Layer 3 of a small transformer language model trained on English Wikipedia (10 layers, counted from 0, width 96).
Take only the direct path to the model's output, skipping the later layers: a vector added to the residual stream pushes a token's score in proportion to its dot product with that token's output vector.

Output vectors of the tokens that the questions are about. A number n stands for n times 0.015.
"ominated": 22 1 -12 8 -9 -19 28 -10 -54 -6 10 5 27 -18 -26 -19 -1 -43 17 37 -9 25 0 -9 -5 -15 -15 -22 -8 -35 14 21 52 4 0 20 -23 -32 -33 -19 39 11 -45 3 -25 -5 26 -7 13 8 -40 46 17 46 -31 34 37 55 -3 -2 6 23 17 69 -1 -4 -11 27 -42 31 5 -11 -13 11 11 -44 3 9 56 28 74 -25 32 -27 20 63 -2 1 12 21 7 33 12 -4 -2 49
"v": -15 0 -5 -9 16 -5 -20 -26 -45 -1 14 4 -1 28 44 17 -16 9 13 25 18 -20 3 -29 -16 1 -58 -47 9 15 -10 2 17 -28 14 -15 -2 -12 -25 -2 49 -1 11 14 29 -22 -25 -4 -5 -4 6 -34 4 32 6 -1 -23 25 14 -19 15 31 -12 14 -2 29 -8 2 -21 -18 24 18 25 21 14 -20 -16 -12 14 4 -43 -38 -15 -3 -26 -7 3 22 -36 9 12 -16 -36 7 -12 -32
"hed": -40 -12 -38 -21 -39 -6 58 -9 52 5 -5 -17 -46 45 5 38 30 -19 -9 -6 6 61 -12 36 4 16 18 -55 1 -3 -1 12 14 -6 26 53 6 22 15 8 9 -14 21 -37 -33 -24 20 16 -15 8 -15 1 3 17 -38 16 15 -7 45 20 16 7 -15 14 18 -22 -11 11 5 -11 16 28 -24 13 -21 34 -25 -21 11 30 35 0 5 23 9 17 -62 7 -8 33 -39 -21 5 10 -30 -6
"ches": -17 -38 6 -18 -10 -20 22 -3 22 -6 -3 3 2 18 2 62 18 -24 26 14 -2 13 8 63 8 15 -53 26 -35 -24 -17 10 35 -19 15 -45 -14 -15 2 -2 16 37 34 -34 -1 -54 -9 95 -7 5 4 45 21 38 -53 45 -74 -20 0 -13 1 6 -41 -9 27 24 -18 5 -4 19 38 -7 -24 -14 -40 11 -1 30 12 8 8 -33 14 52 49 11 -14 43 25 38 -43 -12 -2 50 -4 26
"ew": 30 -16 -23 0 -7 -48 29 -38 14 14 -11 2 -2 20 21 18 39 2 18 43 50 28 -1 42 21 -31 -1 10 -22 -18 21 -17 5 36 8 -22 16 9 -6 -12 1 7 -15 -29 6 13 21 -29 -14 -3 -18 -7 15 11 -56 28 26 -2 -9 -35 6 39 19 -15 26 0 12 29 -5 -35 7 40 42 5 4 13 -27 17 -27 0 39 -10 24 -21 -25 31 -21 39 19 9 15 19 25 -23 -9 -8
"ium": -47 -36 27 -16 -24 -13 53 0 6 3 -28 -32 -6 18 5 -21 5 -14 45 -14 -24 -8 23 21 26 -54 -24 -49 -9 -40 -9 -7 80 8 7 1 6 11 10 -14 10 17 16 -7 6 15 3 19 -13 0 33 43 11 -32 35 24 -55 -23 -3 18 2 3 -10 -8 41 46 22 10 -32 14 -13 49 -26 -9 -57 2 47 19 7 -3 38 26 -25 9 -2 16 20 -5 -8 0 15 46 11 -17 -15 4
"ength": 48 -6 -32 -5 -3 -13 68 46 5 5 -5 -20 16 -26 35 -32 -61 -61 8 -11 29 57 46 -28 -76 -1 -21 32 -19 -18 2 20 3 -2 50 -39 18 0 -36 -7 -60 -13 13 -28 -15 -52 12 1 -26 5 -10 40 -14 22 -32 62 -21 10 39 -10 22 24 40 67 7 -19 -1 33 3 0 9 6 -13 1 -13 -45 8 20 -41 -10 22 -5 23 38 38 -16 -23 22 15 55 -27 19 -1 1 -44 -10
"ces": -6 12 22 -18 -14 -20 8 -13 -35 -1 -7 40 10 9 -43 43 -13 -39 1 21 -26 24 17 33 -23 -23 -59 4 -33 26 -2 14 12 -37 -15 1 -7 -23 35 -50 -27 6 -32 -21 12 -2 16 11 -3 8 -22 5 -15 68 -59 47 -6 65 -4 -19 -10 25 -29 -30 -5 46 -20 25 -9 -14 46 23 -10 5 -31 14 41 39 10 -36 33 -14 4 4 67 -25 -13 -4 -6 12 -13 12 -74 9 -6 41
"bum": 17 -27 -31 22 0 -33 53 45 -32 0 -8 -28 -17 -75 11 30 -33 -17 41 -24 28 43 -15 39 -14 -13 -20 -32 -21 -4 -34 23 19 -17 55 -45 -23 13 -31 -9 -16 -36 -21 -10 -27 1 -34 2 2 2 -35 39 30 39 -20 26 19 68 -41 16 26 7 2 52 46 39 50 7 -21 2 -14 -13 -65 13 -24 -20 47 13 -7 -11 7 -45 11 -22 47 44 -10 23 21 68 8 17 -47 32 -13 28
"ng": 26 -15 -39 -36 7 -34 7 17 34 14 24 0 -9 -18 41 41 -19 16 42 15 16 -31 -4 5 23 -59 -5 -46 -32 -2 -47 1 -3 -40 20 25 -30 6 21 -6 -52 -2 23 30 -16 -20 -11 15 -27 1 21 1 14 64 -32 6 5 43 60 -43 2 50 -17 41 0 4 -18 -4 -30 29 -5 -15 -9 7 -9 -11 -12 5 14 10 28 2 24 22 -16 -41 -39 -5 3 6 -20 26 -34 27 -10 42
"eries": 13 -45 11 -58 -4 -19 39 -16 10 -21 -18 -18 17 15 12 34 31 -34 8 1 -2 -50 3 23 9 -12 27 -48 3 5 -6 33 17 -29 49 -33 -8 22 -11 24 9 -17 -20 12 3 -10 9 -8 -11 5 -11 57 38 19 -54 21 -59 44 30 31 26 29 -22 22 24 3 -24 0 -25 -12 -7 46 -14 18 -37 28 -4 12 -9 -70 9 -3 -15 -33 8 89 -16 23 -8 67 -14 42 -13 15 55 -11
" album": 19 -7 -3 1 -57 -1 3 35 -46 2 -29 -36 36 -33 -17 40 -31 -27 -8 13 16 39 -23 29 39 -27 28 3 -14 -62 30 14 29 -5 59 -7 -17 28 -44 5 -25 -41 -7 39 -47 41 -11 48 -8 9 -12 -30 38 -19 -53 29 5 45 -14 -5 6 3 12 35 7 -23 44 -11 -4 38 -9 26 -14 0 -50 -27 28 0 11 -40 -2 -31 14 6 46 40 -7 28 -26 11 -14 45 9 18 -36 0
"dom": 23 -17 -21 -25 -16 -43 -4 -5 -20 -19 25 9 -27 -1 -51 -15 -41 -49 72 19 9 12 7 63 -37 -11 -13 26 -38 -20 -54 26 -12 -16 32 31 -18 31 -16 -7 -31 55 33 52 -22 -21 6 32 -28 4 32 20 -24 64 7 49 -8 0 2 -14 12 18 45 13 -1 15 20 -11 -2 -28 -7 35 -4 -5 13 -33 26 27 -5 -19 21 -55 53 -12 37 -11 -59 -3 -70 38 55 14 -20 26 16 15
"elf": -23 -22 -8 -50 30 -16 44 22 -39 13 3 -22 -25 -8 -54 -6 27 -4 -4 -21 22 -13 43 -6 47 -5 -13 15 -71 -8 8 -3 0 -9 33 79 -6 -16 40 -7 4 -24 -6 36 34 6 49 -9 -4 3 10 -26 4 -49 -26 -19 0 56 36 4 54 -10 5 14 51 12 44 19 -3 -8 37 26 -71 -38 -6 4 2 -1 -3 -6 36 -22 4 -25 65 11 -42 17 53 23 40 27 26 -29 -48 -35
"ition": -8 -62 -24 -31 -15 -1 24 -13 -35 -6 13 -16 -20 -54 7 -2 14 -20 23 33 -28 -1 30 -7 21 -5 -34 39 -10 7 -33 2 -15 1 -7 -16 7 -9 -21 -19 29 11 -55 3 28 -27 -15 60 -16 2 8 39 -1 -20 33 53 20 7 27 18 -4 -3 23 -7 11 5 -7 19 -43 -8 6 19 -1 -6 -30 19 54 -9 1 4 -53 39 12 9 47 5 -3 15 -49 35 -9 16 -23 27 40 38
"raw": -22 24 -51 -24 -21 1 -4 -35 -7 6 28 -54 -2 -17 -2 4 11 -53 -3 -12 -27 41 28 -1 -17 -34 -8 10 -19 4 -29 15 -7 24 23 -42 -9 -5 10 -11 -9 12 -17 19 8 -36 9 4 5 1 4 -35 -21 44 -4 25 -13 9 -6 5 4 11 -12 31 33 -15 30 33 -27 -20 7 -17 14 10 -8 -7 -37 -19 -25 -1 47 -48 1 24 18 -7 -42 7 7 45 -40 14 -3 -9 -16 38
"akes": 69 3 -11 -23 -9 -35 17 46 16 8 8 -11 30 3 -55 24 -35 -32 25 -3 -27 17 -31 -35 -36 -15 14 11 5 -19 2 11 14 23 49 -37 -31 -7 23 -35 22 -9 -32 26 -4 -2 2 21 -7 -1 -25 10 1 27 -46 43 2 -28 51 36 33 16 -30 1 49 -12 43 37 -10 1 1 27 -8 2 23 31 17 24 -12 -36 8 12 35 -4 -6 15 -46 3 -32 24 -43 41 21 21 -38 -30
"y": 24 20 22 -23 23 5 -3 3 34 26 -8 -7 -9 -10 11 -32 28 -8 -47 15 -24 8 -20 -12 32 -9 -37 29 30 -54 14 10 -15 9 -6 13 4 7 31 -27 -29 -4 2 37 27 17 -2 -16 18 -3 -16 -27 -4 30 16 -28 -1 -27 26 -16 -4 35 12 -4 17 -50 -36 -6 10 -9 28 81 -17 27 -12 -1 -8 3 8 2 -23 15 7 -27 -24 -11 12 -16 -29 11 13 17 -8 -15 -8 49
"ept": -24 -39 -56 -31 5 -19 32 5 43 6 -20 22 24 -7 3 0 -8 -28 6 50 25 20 3 26 24 -40 -28 -14 4 -35 -29 13 7 -8 -2 -17 28 5 21 2 -10 -37 -51 47 -27 -28 -13 -18 -51 4 -28 17 -22 41 -15 64 -9 33 44 -27 16 46 18 -14 -25 -15 -44 39 -10 25 18 45 -39 11 -13 31 30 12 7 28 19 -3 -12 -56 31 42 -8 13 -33 46 -14 -36 14 18 -20 16
"ately": -3 -18 -13 -27 -33 -14 36 6 25 -16 -29 17 32 33 -47 -37 3 -18 8 6 26 49 -8 -62 -61 -25 -29 8 -15 24 -10 39 46 2 13 -76 -25 -52 -12 -52 -91 12 -30 -15 -59 10 24 35 -37 9 32 52 -20 18 -22 31 44 -26 21 -8 0 -2 -5 20 1 33 19 3 -22 17 -21 34 -70 20 -3 13 -17 2 -33 -38 33 38 -1 -39 3 11 -44 -13 -8 23 -14 18 -29 -14 18 65
"ade": 3 25 20 0 17 0 17 -26 20 8 29 -23 -28 1 -8 59 -19 -25 -13 17 -18 39 -19 -16 39 -62 25 -35 28 -6 -20 -11 -6 4 -1 -43 24 -21 -33 21 1 -26 -9 -25 -23 -9 10 23 -35 2 -10 10 40 -6 -1 11 -8 -7 0 -30 17 -2 1 -23 -19 22 -16 7 -21 1 -45 41 2 7 14 28 -1 -5 29 -25 7 22 -8 -20 1 8 -14 -20 13 25 -34 33 4 -2 -32 -16
"'": -23 15 -26 -10 -18 -18 -8 -16 -4 -4 -33 -15 5 -13 39 -14 -17 -6 15 2 -14 -5 17 10 -33 -36 -17 -27 26 -4 5 26 -20 10 -16 26 7 -43 33 8 -7 -6 -33 -4 14 18 17 53 44 -6 16 36 12 14 -30 -6 6 3 -1 10 3 19 -5 -9 -16 -12 -38 20 7 22 -11 6 -21 12 35 -5 -26 -39 -16 10 19 -13 18 -4 32 9 15 42 -21 9 9 27 24 -14 3 -30
"ain": 22 11 -31 -29 4 -12 25 25 -10 15 -10 1 -4 43 19 -12 11 -25 -21 -1 1 15 -11 -8 54 -32 -11 -10 12 37 -17 26 -52 14 23 -19 24 -26 28 0 -28 30 16 -6 1 -8 14 -30 -23 -3 6 45 -37 2 15 28 29 -42 2 18 41 -32 6 -9 11 -23 20 -3 -18 -4 -38 -7 -23 -33 9 25 3 22 5 5 -3 -42 -14 6 -4 16 -25 -26 21 15 3 1 21 36 -7 18

Each question shows what one neuron of this layer's MLP adds at an activation of 1. A number n stands for n times 0.0062.

n114: -11 6 -21 22 10 -18 10 -2 -9 7 -7 13 -7 1 8 24 -18 -10 21 -47 -17 -5 6 28 2 -10 11 -4 -22 12 -1 -27 2 -16 -14 -27 -15 -3 21 10 -4 6 37 -16 9 -18 -13 -5 -20 -39 7 -6 -2 12 13 28 -9 -8 -7 11 11 -6 -52 -13 -11 -38 -7 30 25 -23 2 -15 -21 14 -30 -27 -22 -13 12 7 -13 14 9 -10 37 -22 -20 -25 19 -20 -4 12 6 5 -16 14
Which of these tokens does it push up most? "ches"

n8: -43 17 2 16 -6 -29 20 -27 -8 16 -2 12 -15 13 21 -3 18 -6 -16 2 7 1 8 -8 -15 -4 28 8 -1 -1 -11 -18 -36 11 33 9 -23 10 -22 -9 5 -23 10 -38 2 -8 11 9 -7 -5 -4 -15 -2 -14 -10 -44 10 4 -5 10 -11 15 16 -7 -10 6 1 17 27 -12 2 6 30 -7 -5 -10 -9 6 25 33 -7 -12 3 18 18 17 38 -11 4 -32 5 -1 -17 10 9 9
Pushed down most: "akes"

n236: 8 -7 -3 12 2 -17 -5 -3 -5 17 -14 25 3 8 3 2 -7 -12 -3 18 9 16 4 5 2 4 -13 6 -7 11 -4 9 2 -9 2 13 16 -17 -2 4 15 -6 -27 -9 -10 -1 15 -17 -10 -1 0 -7 -5 -8 7 9 8 17 13 -17 14 -26 5 -2 20 8 2 -14 6 2 10 -16 -19 13 -9 15 -5 -9 8 -1 18 -5 3 8 0 13 -7 11 -14 18 -12 -2 -6 -2 16 -14
Which of these tokens does it push up most? "ept"

n132: 8 -5 16 11 -24 -44 10 -5 25 0 4 10 16 -10 4 -4 2 3 3 7 -15 16 -4 -5 10 -12 27 29 13 -30 23 16 19 -14 17 10 -7 -8 8 -18 11 -10 -18 10 -17 -1 -16 -3 -1 -15 -10 -15 5 12 -3 -18 -10 -26 24 2 27 -15 -23 -15 25 13 8 -5 -20 23 -10 -2 10 -33 -23 -16 -3 -18 28 14 24 -28 16 24 3 -11 14 -12 16 8 -5 -28 1 -26 14 17
Pushed down most: "v"

n249: 8 -7 -5 -5 -30 -1 6 8 -10 -22 -1 12 -4 4 8 -1 11 -4 8 9 -7 -10 -9 -1 -7 2 14 -2 4 -14 3 -10 11 5 -21 -5 3 -6 3 -6 -3 20 -12 -10 -5 4 -3 23 -7 33 12 12 8 1 -2 20 -21 -1 10 -16 15 -2 -6 7 -23 -13 8 5 -12 -11 -1 0 11 -23 -8 -11 9 0 12 9 0 5 6 -14 -7 0 -3 8 11 0 -2 -3 -7 9 3 2
Which of these tokens does it push up most? "ches"

n166: -9 -18 -3 0 10 -1 -2 -14 -4 -10 0 11 2 -7 -1 -7 -1 -2 7 -2 3 9 2 4 10 -5 -8 8 5 8 7 0 -2 -3 3 -5 3 -6 2 -7 -5 3 0 6 22 6 12 2 -2 7 2 9 -2 -2 -2 3 4 5 -5 -5 -4 -7 -5 1 9 0 7 -2 -3 -4 1 2 0 -4 16 -7 12 -2 0 7 15 -10 9 -7 14 0 0 -6 8 0 3 13 3 -7 6 -4
Pushed down most: "hed"

n96: -43 -9 -15 1 19 12 -16 27 24 23 -5 -9 -24 10 -7 14 -20 63 20 -14 17 -13 7 -13 31 -4 14 -27 -6 -14 2 12 3 -1 -2 -11 35 -7 8 -2 17 -12 -17 2 -32 1 -11 -22 -16 26 22 -20 -26 -18 -27 8 -5 5 5 5 10 12 22 4 11 -45 -10 35 16 -3 -2 21 -3 -19 16 -11 -15 26 13 44 47 -4 6 -19 17 17 30 -5 -1 -15 12 -16 -17 9 1 -4
Which three tokens does it push up most, strongest first? "ept", "elf", "hed"

n137: -13 19 -8 3 5 40 24 23 21 8 22 39 0 -12 -14 38 -38 -2 26 -17 6 -14 25 -19 10 -12 3 -10 32 4 35 -27 -6 -1 23 -9 15 24 -17 -14 -27 -35 0 -2 5 8 5 -10 -17 -6 -4 3 -5 4 -15 1 -8 4 20 -9 0 11 24 -17 -13 5 -1 33 -5 -19 -12 -7 -1 -31 9 34 20 -7 -5 2 31 14 -6 -16 40 -6 20 -21 -39 -23 7 -13 -10 -22 -35 -3
Which of these tokens does it push up most? "ept"

n0: -11 10 -17 -7 4 35 -10 -8 -9 -6 -2 -8 -21 2 10 -5 8 -5 -24 -5 -16 10 2 2 17 -1 26 -5 -22 9 14 10 -12 22 12 2 19 -1 0 -1 3 -6 -18 -4 2 -30 0 8 -6 7 5 7 -19 14 -6 -26 0 -26 -6 16 3 -13 -15 26 -1 8 13 9 1 -6 18 -1 15 14 -7 28 -22 -11 19 -2 8 4 13 -9 -8 -10 -9 34 20 -16 -4 -11 7 14 10 20
Which three tokens does it push up most, strongest first? "raw", "hed", "ain"

n70: -18 3 -10 16 -1 21 -6 3 -21 -22 5 4 3 22 -14 -29 -11 -4 -20 1 -15 -14 30 39 -18 -22 -4 1 -16 -25 -12 2 6 4 9 19 6 -6 -19 30 25 36 10 0 23 27 -18 -1 0 -7 4 16 -22 -7 29 -3 -11 6 -17 1 -8 -11 4 1 18 -19 32 12 19 -3 -23 42 -2 -21 -1 16 30 -25 6 17 12 20 6 -12 23 21 21 7 9 -37 -14 9 12 -12 -12 3
Which two tokens does it push up most, strongest first? "ium", "elf"

n180: -35 10 5 24 -5 -14 -11 -20 4 -38 34 0 -2 15 9 0 16 -3 4 -9 11 -3 19 5 3 -2 5 8 4 -12 24 -8 2 21 28 -7 -14 -20 16 -20 7 -7 -5 -30 -9 -5 19 12 5 -5 -10 8 -11 14 4 -3 -15 -5 -18 25 1 12 2 4 21 -13 -7 -4 4 17 3 10 3 -15 27 -2 -14 -18 -10 1 -20 4 -16 -11 -10 -2 10 -15 -3 -23 6 -13 -16 0 9 12
Which of these tokens does it push up most? "'"

n4: -25 19 9 -18 2 22 -20 -15 2 26 31 16 19 1 19 11 -12 28 10 9 12 -1 36 -27 -2 -14 -10 30 21 -2 -17 31 -6 8 7 3 45 18 1 -3 10 -21 0 4 40 -17 -27 11 -19 -5 12 -6 -3 32 -17 -2 -8 -29 -29 6 -5 -38 -11 36 -3 -21 12 6 -39 -28 5 25 -5 -4 20 5 20 0 0 -18 -8 -8 3 -12 -14 7 22 -24 -4 -38 27 5 -23 16 2 -10
Pushed down most: "hed"

n215: -18 6 5 -16 -12 28 25 27 18 42 -5 -29 -5 4 55 -27 10 -5 7 -7 26 -6 -12 -44 -22 -15 -1 9 14 4 1 11 -1 8 17 -6 -33 -12 -6 16 -4 19 9 18 -19 0 -9 44 1 10 -5 7 17 -16 -5 -8 -15 5 32 13 18 -3 2 -2 3 -13 57 -7 32 1 -4 4 16 6 -33 15 -1 -1 27 -14 15 2 42 -1 -9 0 -3 5 -6 38 4 27 -21 -27 -32 -21
Pushed down most: "ces"

n139: 11 -31 10 -5 -29 11 7 2 -30 -72 3 -37 11 3 -10 -14 17 -1 21 4 7 -16 12 -24 22 -2 -6 10 -5 -1 7 5 -13 -23 -34 -15 1 18 -17 6 -6 6 -19 17 -5 -2 -6 51 -7 39 -16 32 22 -17 -18 6 2 -8 9 19 -70 -48 8 0 0 2 -9 -7 1 19 5 -5 5 -43 -20 -28 10 9 -15 0 -14 21 0 -6 1 1 -26 -6 -11 0 -22 -42 10 -5 4 13
Which of these tokens does it push up most? "ition"

n95: 9 11 -1 20 -11 -16 -13 -30 -36 27 5 7 37 7 11 1 -6 20 17 15 -3 -3 18 18 6 12 -4 17 13 27 0 21 0 9 8 0 -7 -9 -28 -22 -24 0 -28 2 -7 30 15 4 -11 2 -25 -17 20 0 -23 14 -8 18 0 4 -6 -18 -2 -10 -12 -14 14 19 9 21 13 5 14 -9 -35 30 -13 1 9 -5 -3 -7 17 -11 1 -34 -10 -4 -1 17 -16 -8 -16 42 -5 14
Which two tokens does it push up most, strongest first? "ces", " album"

n115: 6 2 8 21 7 5 -8 3 -1 -9 6 8 -12 -3 19 -7 3 -2 -1 11 -11 -8 4 11 -7 1 0 2 0 7 15 6 -8 1 -2 4 -1 -16 11 -5 2 -11 -2 8 1 0 -8 2 -2 -10 -10 6 10 5 -8 -14 17 -7 5 -2 -6 4 0 -7 -5 -12 2 17 22 5 8 6 8 -20 23 5 -5 -9 6 26 7 8 -3 1 7 -7 0 8 14 10 2 4 -4 1 -25 -2
Which of these tokens does it push up most? "'"

n74: 2 -36 17 -21 -15 -10 12 -13 -2 -1 10 11 14 11 -40 -11 16 -3 14 -8 17 11 4 8 7 7 13 16 -1 14 24 -5 8 20 -13 12 20 7 -3 -11 -6 9 28 -9 14 4 15 2 6 -3 -4 10 -11 0 -17 2 -9 -11 -6 43 -3 -8 -5 12 2 -4 -25 15 -3 -10 -34 -3 2 12 13 -24 -7 -28 -13 2 -19 4 13 13 -2 -3 1 -5 -29 -18 8 -6 0 11 -9 -11
Which two tokens does it push up most, strongest first? "dom", "hed"

n182: 1 1 -9 23 5 21 -6 -13 -16 -6 -11 17 -16 13 29 -24 4 24 36 -19 -5 20 11 -2 12 5 27 -12 -22 -33 -2 14 4 -15 5 -31 -16 18 8 14 18 7 3 -29 8 26 7 4 -19 -7 14 6 -2 16 -10 17 -11 16 13 3 -5 6 7 -13 6 15 10 12 12 33 -3 -20 -2 41 4 -3 14 -6 2 5 -11 -4 20 -4 9 -10 -17 0 -5 12 -20 6 -5 5 2 46
Which of these tokens does it push up most? "bum"

n91: 10 -18 -25 -1 5 30 -33 0 33 3 20 29 7 12 -7 -8 21 4 -17 25 1 23 18 40 34 10 7 -3 11 33 -10 3 -2 -7 4 12 18 -16 15 19 -1 -17 23 12 -14 -5 -3 -28 27 14 27 25 -34 -10 0 16 -3 5 24 -27 27 16 6 13 -3 11 3 14 53 26 1 -36 13 -19 -7 -2 2 -14 -4 -13 -1 -35 -12 38 -14 4 35 -15 7 11 25 -5 34 -23 -15 17
Pushed down most: "akes"

n131: -8 12 0 3 32 -15 17 -9 7 -26 1 -11 -2 19 -4 15 15 12 -2 12 20 17 -14 19 2 20 -2 -2 26 -2 -18 7 -4 -19 0 -6 20 3 -4 3 -14 5 -4 4 -17 8 -12 -18 -10 -7 2 -3 13 -5 15 16 23 27 -4 2 4 1 -7 15 2 0 -9 -3 18 -28 -6 -16 -25 9 -10 -3 -2 -4 15 15 -7 -4 -22 13 -2 19 13 6 -4 -2 11 2 -13 16 -5 -12
Pushed down most: "akes"

n104: 7 31 1 -7 9 17 -9 27 3 -11 4 -8 -17 51 -23 -18 15 14 -14 3 -21 -9 21 -26 -10 7 7 7 23 0 -14 29 20 7 -8 1 -36 2 16 25 18 9 7 25 -8 -17 10 -2 17 -8 20 3 24 -12 -22 19 -4 38 4 -20 -19 1 -27 26 3 -15 10 10 -14 49 12 18 19 -14 14 15 -6 2 -37 -19 -5 -14 -1 -5 -18 36 -8 3 -9 20 -16 4 -3 7 20 -6
Which two tokens does it push up most, strongest first? "eries", "akes"

n251: 10 34 6 -12 -12 -20 17 26 7 -12 0 30 -1 8 -14 19 8 9 16 20 -15 -7 -28 23 -1 -28 1 12 0 11 0 4 20 -10 -8 28 -5 -5 8 23 6 6 12 -6 -2 -1 16 3 -22 -20 -7 -21 22 -21 27 6 10 12 -11 24 -8 3 -2 4 -3 -3 8 13 -30 10 -25 10 11 19 -5 -12 -5 21 4 13 21 2 -27 17 -1 7 44 -1 12 -31 -10 5 -18 3 6 -13
Pushed down most: "ength"

n2: 22 -27 -8 23 -9 17 -2 3 -1 -8 0 13 12 20 18 23 1 -14 22 -16 -3 -11 3 5 26 -6 21 13 9 -6 -33 -14 9 -6 -11 -27 8 10 7 -6 5 4 26 -4 16 9 22 38 13 -15 -2 32 -3 -13 -2 -1 -6 5 -30 -16 -13 -22 2 8 30 -10 19 3 -4 -13 -20 -9 12 -12 -23 -18 10 22 -37 -22 -22 -2 -6 -12 6 -12 5 12 13 -1 -4 -1 26 15 4 -4
Which of these tokens does it push up most? "ches"

n62: 0 -10 22 7 -7 -8 6 -8 -24 7 -10 18 -1 2 19 -14 -31 5 -15 7 3 -3 -8 -7 4 7 2 -14 3 8 -14 5 -13 -11 2 -24 -13 -18 -7 -10 31 9 -27 15 -4 -6 -1 5 -8 -2 -14 9 -10 -2 8 3 5 6 -2 -29 -3 35 16 10 -1 11 20 0 0 18 12 -4 27 3 4 -7 16 6 1 -5 1 -6 23 -22 1 6 -8 4 3 4 -18 7 -3 4 2 -5
Which of these tokens does it push up most? "ominated"

n171: -37 36 -2 -4 -9 -1 10 10 6 -7 -3 -8 -6 -12 33 -19 -9 25 3 22 10 -18 3 26 2 -16 7 -10 4 13 2 -1 21 20 -17 -16 0 0 7 -18 -23 -18 16 14 -25 -8 -3 -2 -2 -44 28 -14 -7 24 6 35 16 -3 19 -36 -46 -2 2 -7 -5 20 -42 -20 12 -14 -12 -12 16 -26 -40 -16 -17 -5 28 -13 23 12 20 -4 9 0 -5 3 27 15 15 24 -12 22 7 17
Which of these tokens does it push up most? "ng"

n35: -10 15 -6 0 -52 9 6 -10 14 0 3 17 -12 -4 -1 -30 12 -17 20 4 15 10 40 -6 -19 -8 16 -24 5 -14 -5 7 25 -21 -23 -2 18 14 6 17 -36 -23 -1 -17 -8 1 -7 25 34 23 6 13 -11 -1 23 4 -2 14 -7 45 -3 28 -14 10 -9 7 -11 7 -51 24 15 -6 -9 11 1 33 10 3 28 -14 9 21 22 9 -15 -24 4 18 20 -4 -33 12 4 4 24 -10
Pushed down most: "elf"

n170: 11 -13 -2 0 -3 -1 20 33 -22 -28 3 -9 -6 -5 0 -6 24 5 -19 -9 10 -23 -3 27 -29 -4 1 -8 21 -12 13 11 3 -19 4 11 -12 -5 12 -16 -9 -14 12 17 21 -14 13 15 -21 4 16 -1 -4 6 13 9 -6 -21 1 14 -4 18 44 5 26 4 -2 -7 -21 -19 -1 -18 -10 -23 -3 21 -13 -14 19 -1 -19 -5 13 -13 15 0 -17 -10 27 -10 0 -20 -11 17 -1 5
Which two tokens does it push up most, strongest first? "elf", "dom"

n145: 12 7 -4 -18 -18 -12 6 -4 -6 12 7 -27 0 -10 -9 23 35 37 7 -31 1 19 -17 -6 -1 -19 12 -12 -9 -8 19 8 -8 15 46 -14 -6 1 7 -2 12 -4 -2 -6 5 -18 15 16 6 5 -12 12 -12 12 -11 13 0 -23 35 -6 32 -28 0 -5 2 -8 -1 -23 -1 39 -25 15 5 23 22 0 -1 11 5 6 16 8 -21 15 1 10 39 15 -36 11 8 -6 -4 18 16 10
Which of these tokens does it push up most? "akes"

n30: 5 31 30 -8 24 -7 -12 1 27 20 -3 2 -13 31 7 16 -3 11 17 1 -10 8 -10 -3 -14 -10 8 1 8 25 8 -23 12 1 -4 -6 15 -10 -6 47 -22 23 3 -4 0 3 5 4 44 39 0 8 39 3 15 -40 2 -7 -10 -16 23 13 3 -1 -44 -13 15 -4 -16 1 1 23 -18 -37 16 9 -22 16 27 25 -17 20 -34 -27 17 15 2 -21 5 10 -28 -9 2 -20 -34 -13
Which of these tokens does it push up most? "ade"

n32: 1 13 39 26 29 -3 55 9 2 15 4 9 -19 3 -5 18 19 -13 -25 22 1 0 11 -9 6 -7 -14 -19 20 -32 -16 23 -1 6 1 0 13 36 -12 -25 9 12 -12 9 1 0 23 -15 -7 4 16 -9 -25 4 -3 -3 -3 9 -14 18 7 -19 28 40 26 -5 -13 4 -17 -30 25 16 -8 -41 9 9 -7 3 6 -18 -5 -14 10 -11 -2 18 -3 -14 -10 17 -20 17 -3 -7 -23 -27
Which of these tokens does it push up most? "elf"

n225: -17 -6 32 13 -28 -56 25 -16 -8 8 27 -38 -8 0 26 -8 -6 -28 -23 34 3 -15 1 -19 -3 -13 -7 7 11 -38 -3 -13 0 3 27 -15 12 36 24 -18 18 11 -26 -3 -6 -12 21 23 1 -13 12 8 15 -32 15 5 -1 10 -24 -6 -8 13 -4 46 14 29 -12 3 2 -26 25 -2 8 -18 -5 3 -19 30 17 -10 -1 -37 -7 -12 -8 4 13 -19 15 18 -32 36 -4 4 -15 7
Which of these tokens does it push up most? "ium"

n102: 12 -13 13 -3 -10 -7 -29 -4 7 -42 40 2 4 -17 2 16 5 -13 -8 -8 4 -11 -22 19 -3 6 -1 -1 -15 20 1 7 5 -6 -19 8 22 22 19 -28 0 -22 -3 -23 -14 15 3 5 -18 -32 -3 -38 10 4 17 6 8 17 8 -13 30 15 -17 -11 24 -18 32 10 0 -1 -10 26 5 -15 -1 6 20 9 -24 26 -14 5 11 -4 -20 14 6 22 29 -15 -6 -6 -7 -3 -21 18
Pushed down most: "'"

n229: 6 -12 -14 19 -35 2 -28 -4 -11 -5 -40 5 12 -2 16 -4 -1 2 13 26 7 31 -14 4 8 3 9 -7 -21 10 -4 -11 15 7 21 8 18 -3 -9 14 -5 -19 -10 -6 22 22 -9 -12 -4 -10 27 -17 -2 2 -3 -2 1 15 -4 22 -10 19 0 -18 -3 -17 0 -1 1 3 -17 16 12 24 -29 -1 10 -14 29 -2 -5 10 6 0 -36 -28 -6 -10 -18 -9 12 17 -12 -25 -25 -10
Which of these tokens does it push up most? " album"

n196: 18 33 15 -17 27 5 -4 -15 22 25 -10 9 -9 6 4 -26 19 -14 5 20 -22 5 9 12 -10 12 -6 21 -10 -6 5 2 -7 26 -5 7 -11 -1 12 -10 -5 -23 -28 -9 14 29 7 -22 20 -13 -17 -12 -9 20 0 -12 6 20 5 -17 1 8 11 5 16 33 -5 9 42 13 -33 -16 -22 -14 29 25 24 -4 -1 -15 4 3 24 -31 -20 -25 11 -14 -6 7 -13 11 -11 34 -16 9
Which two tokens does it push up most, strongest first? "y", "ces"

n71: 11 -20 5 -3 -15 5 37 15 -6 7 -23 13 -33 7 9 40 8 44 31 9 -4 1 18 33 -13 4 -15 1 21 37 27 -2 20 -8 11 -10 1 18 32 8 4 -9 20 -13 30 -16 0 8 10 2 9 44 8 19 8 -5 50 13 8 32 21 10 9 -15 -18 23 -4 -10 -22 -16 -24 -11 2 16 5 0 -15 -4 10 27 -16 -7 -10 5 -26 -14 -30 -6 26 -9 -8 -10 3 19 21 24
Pushed down most: " album"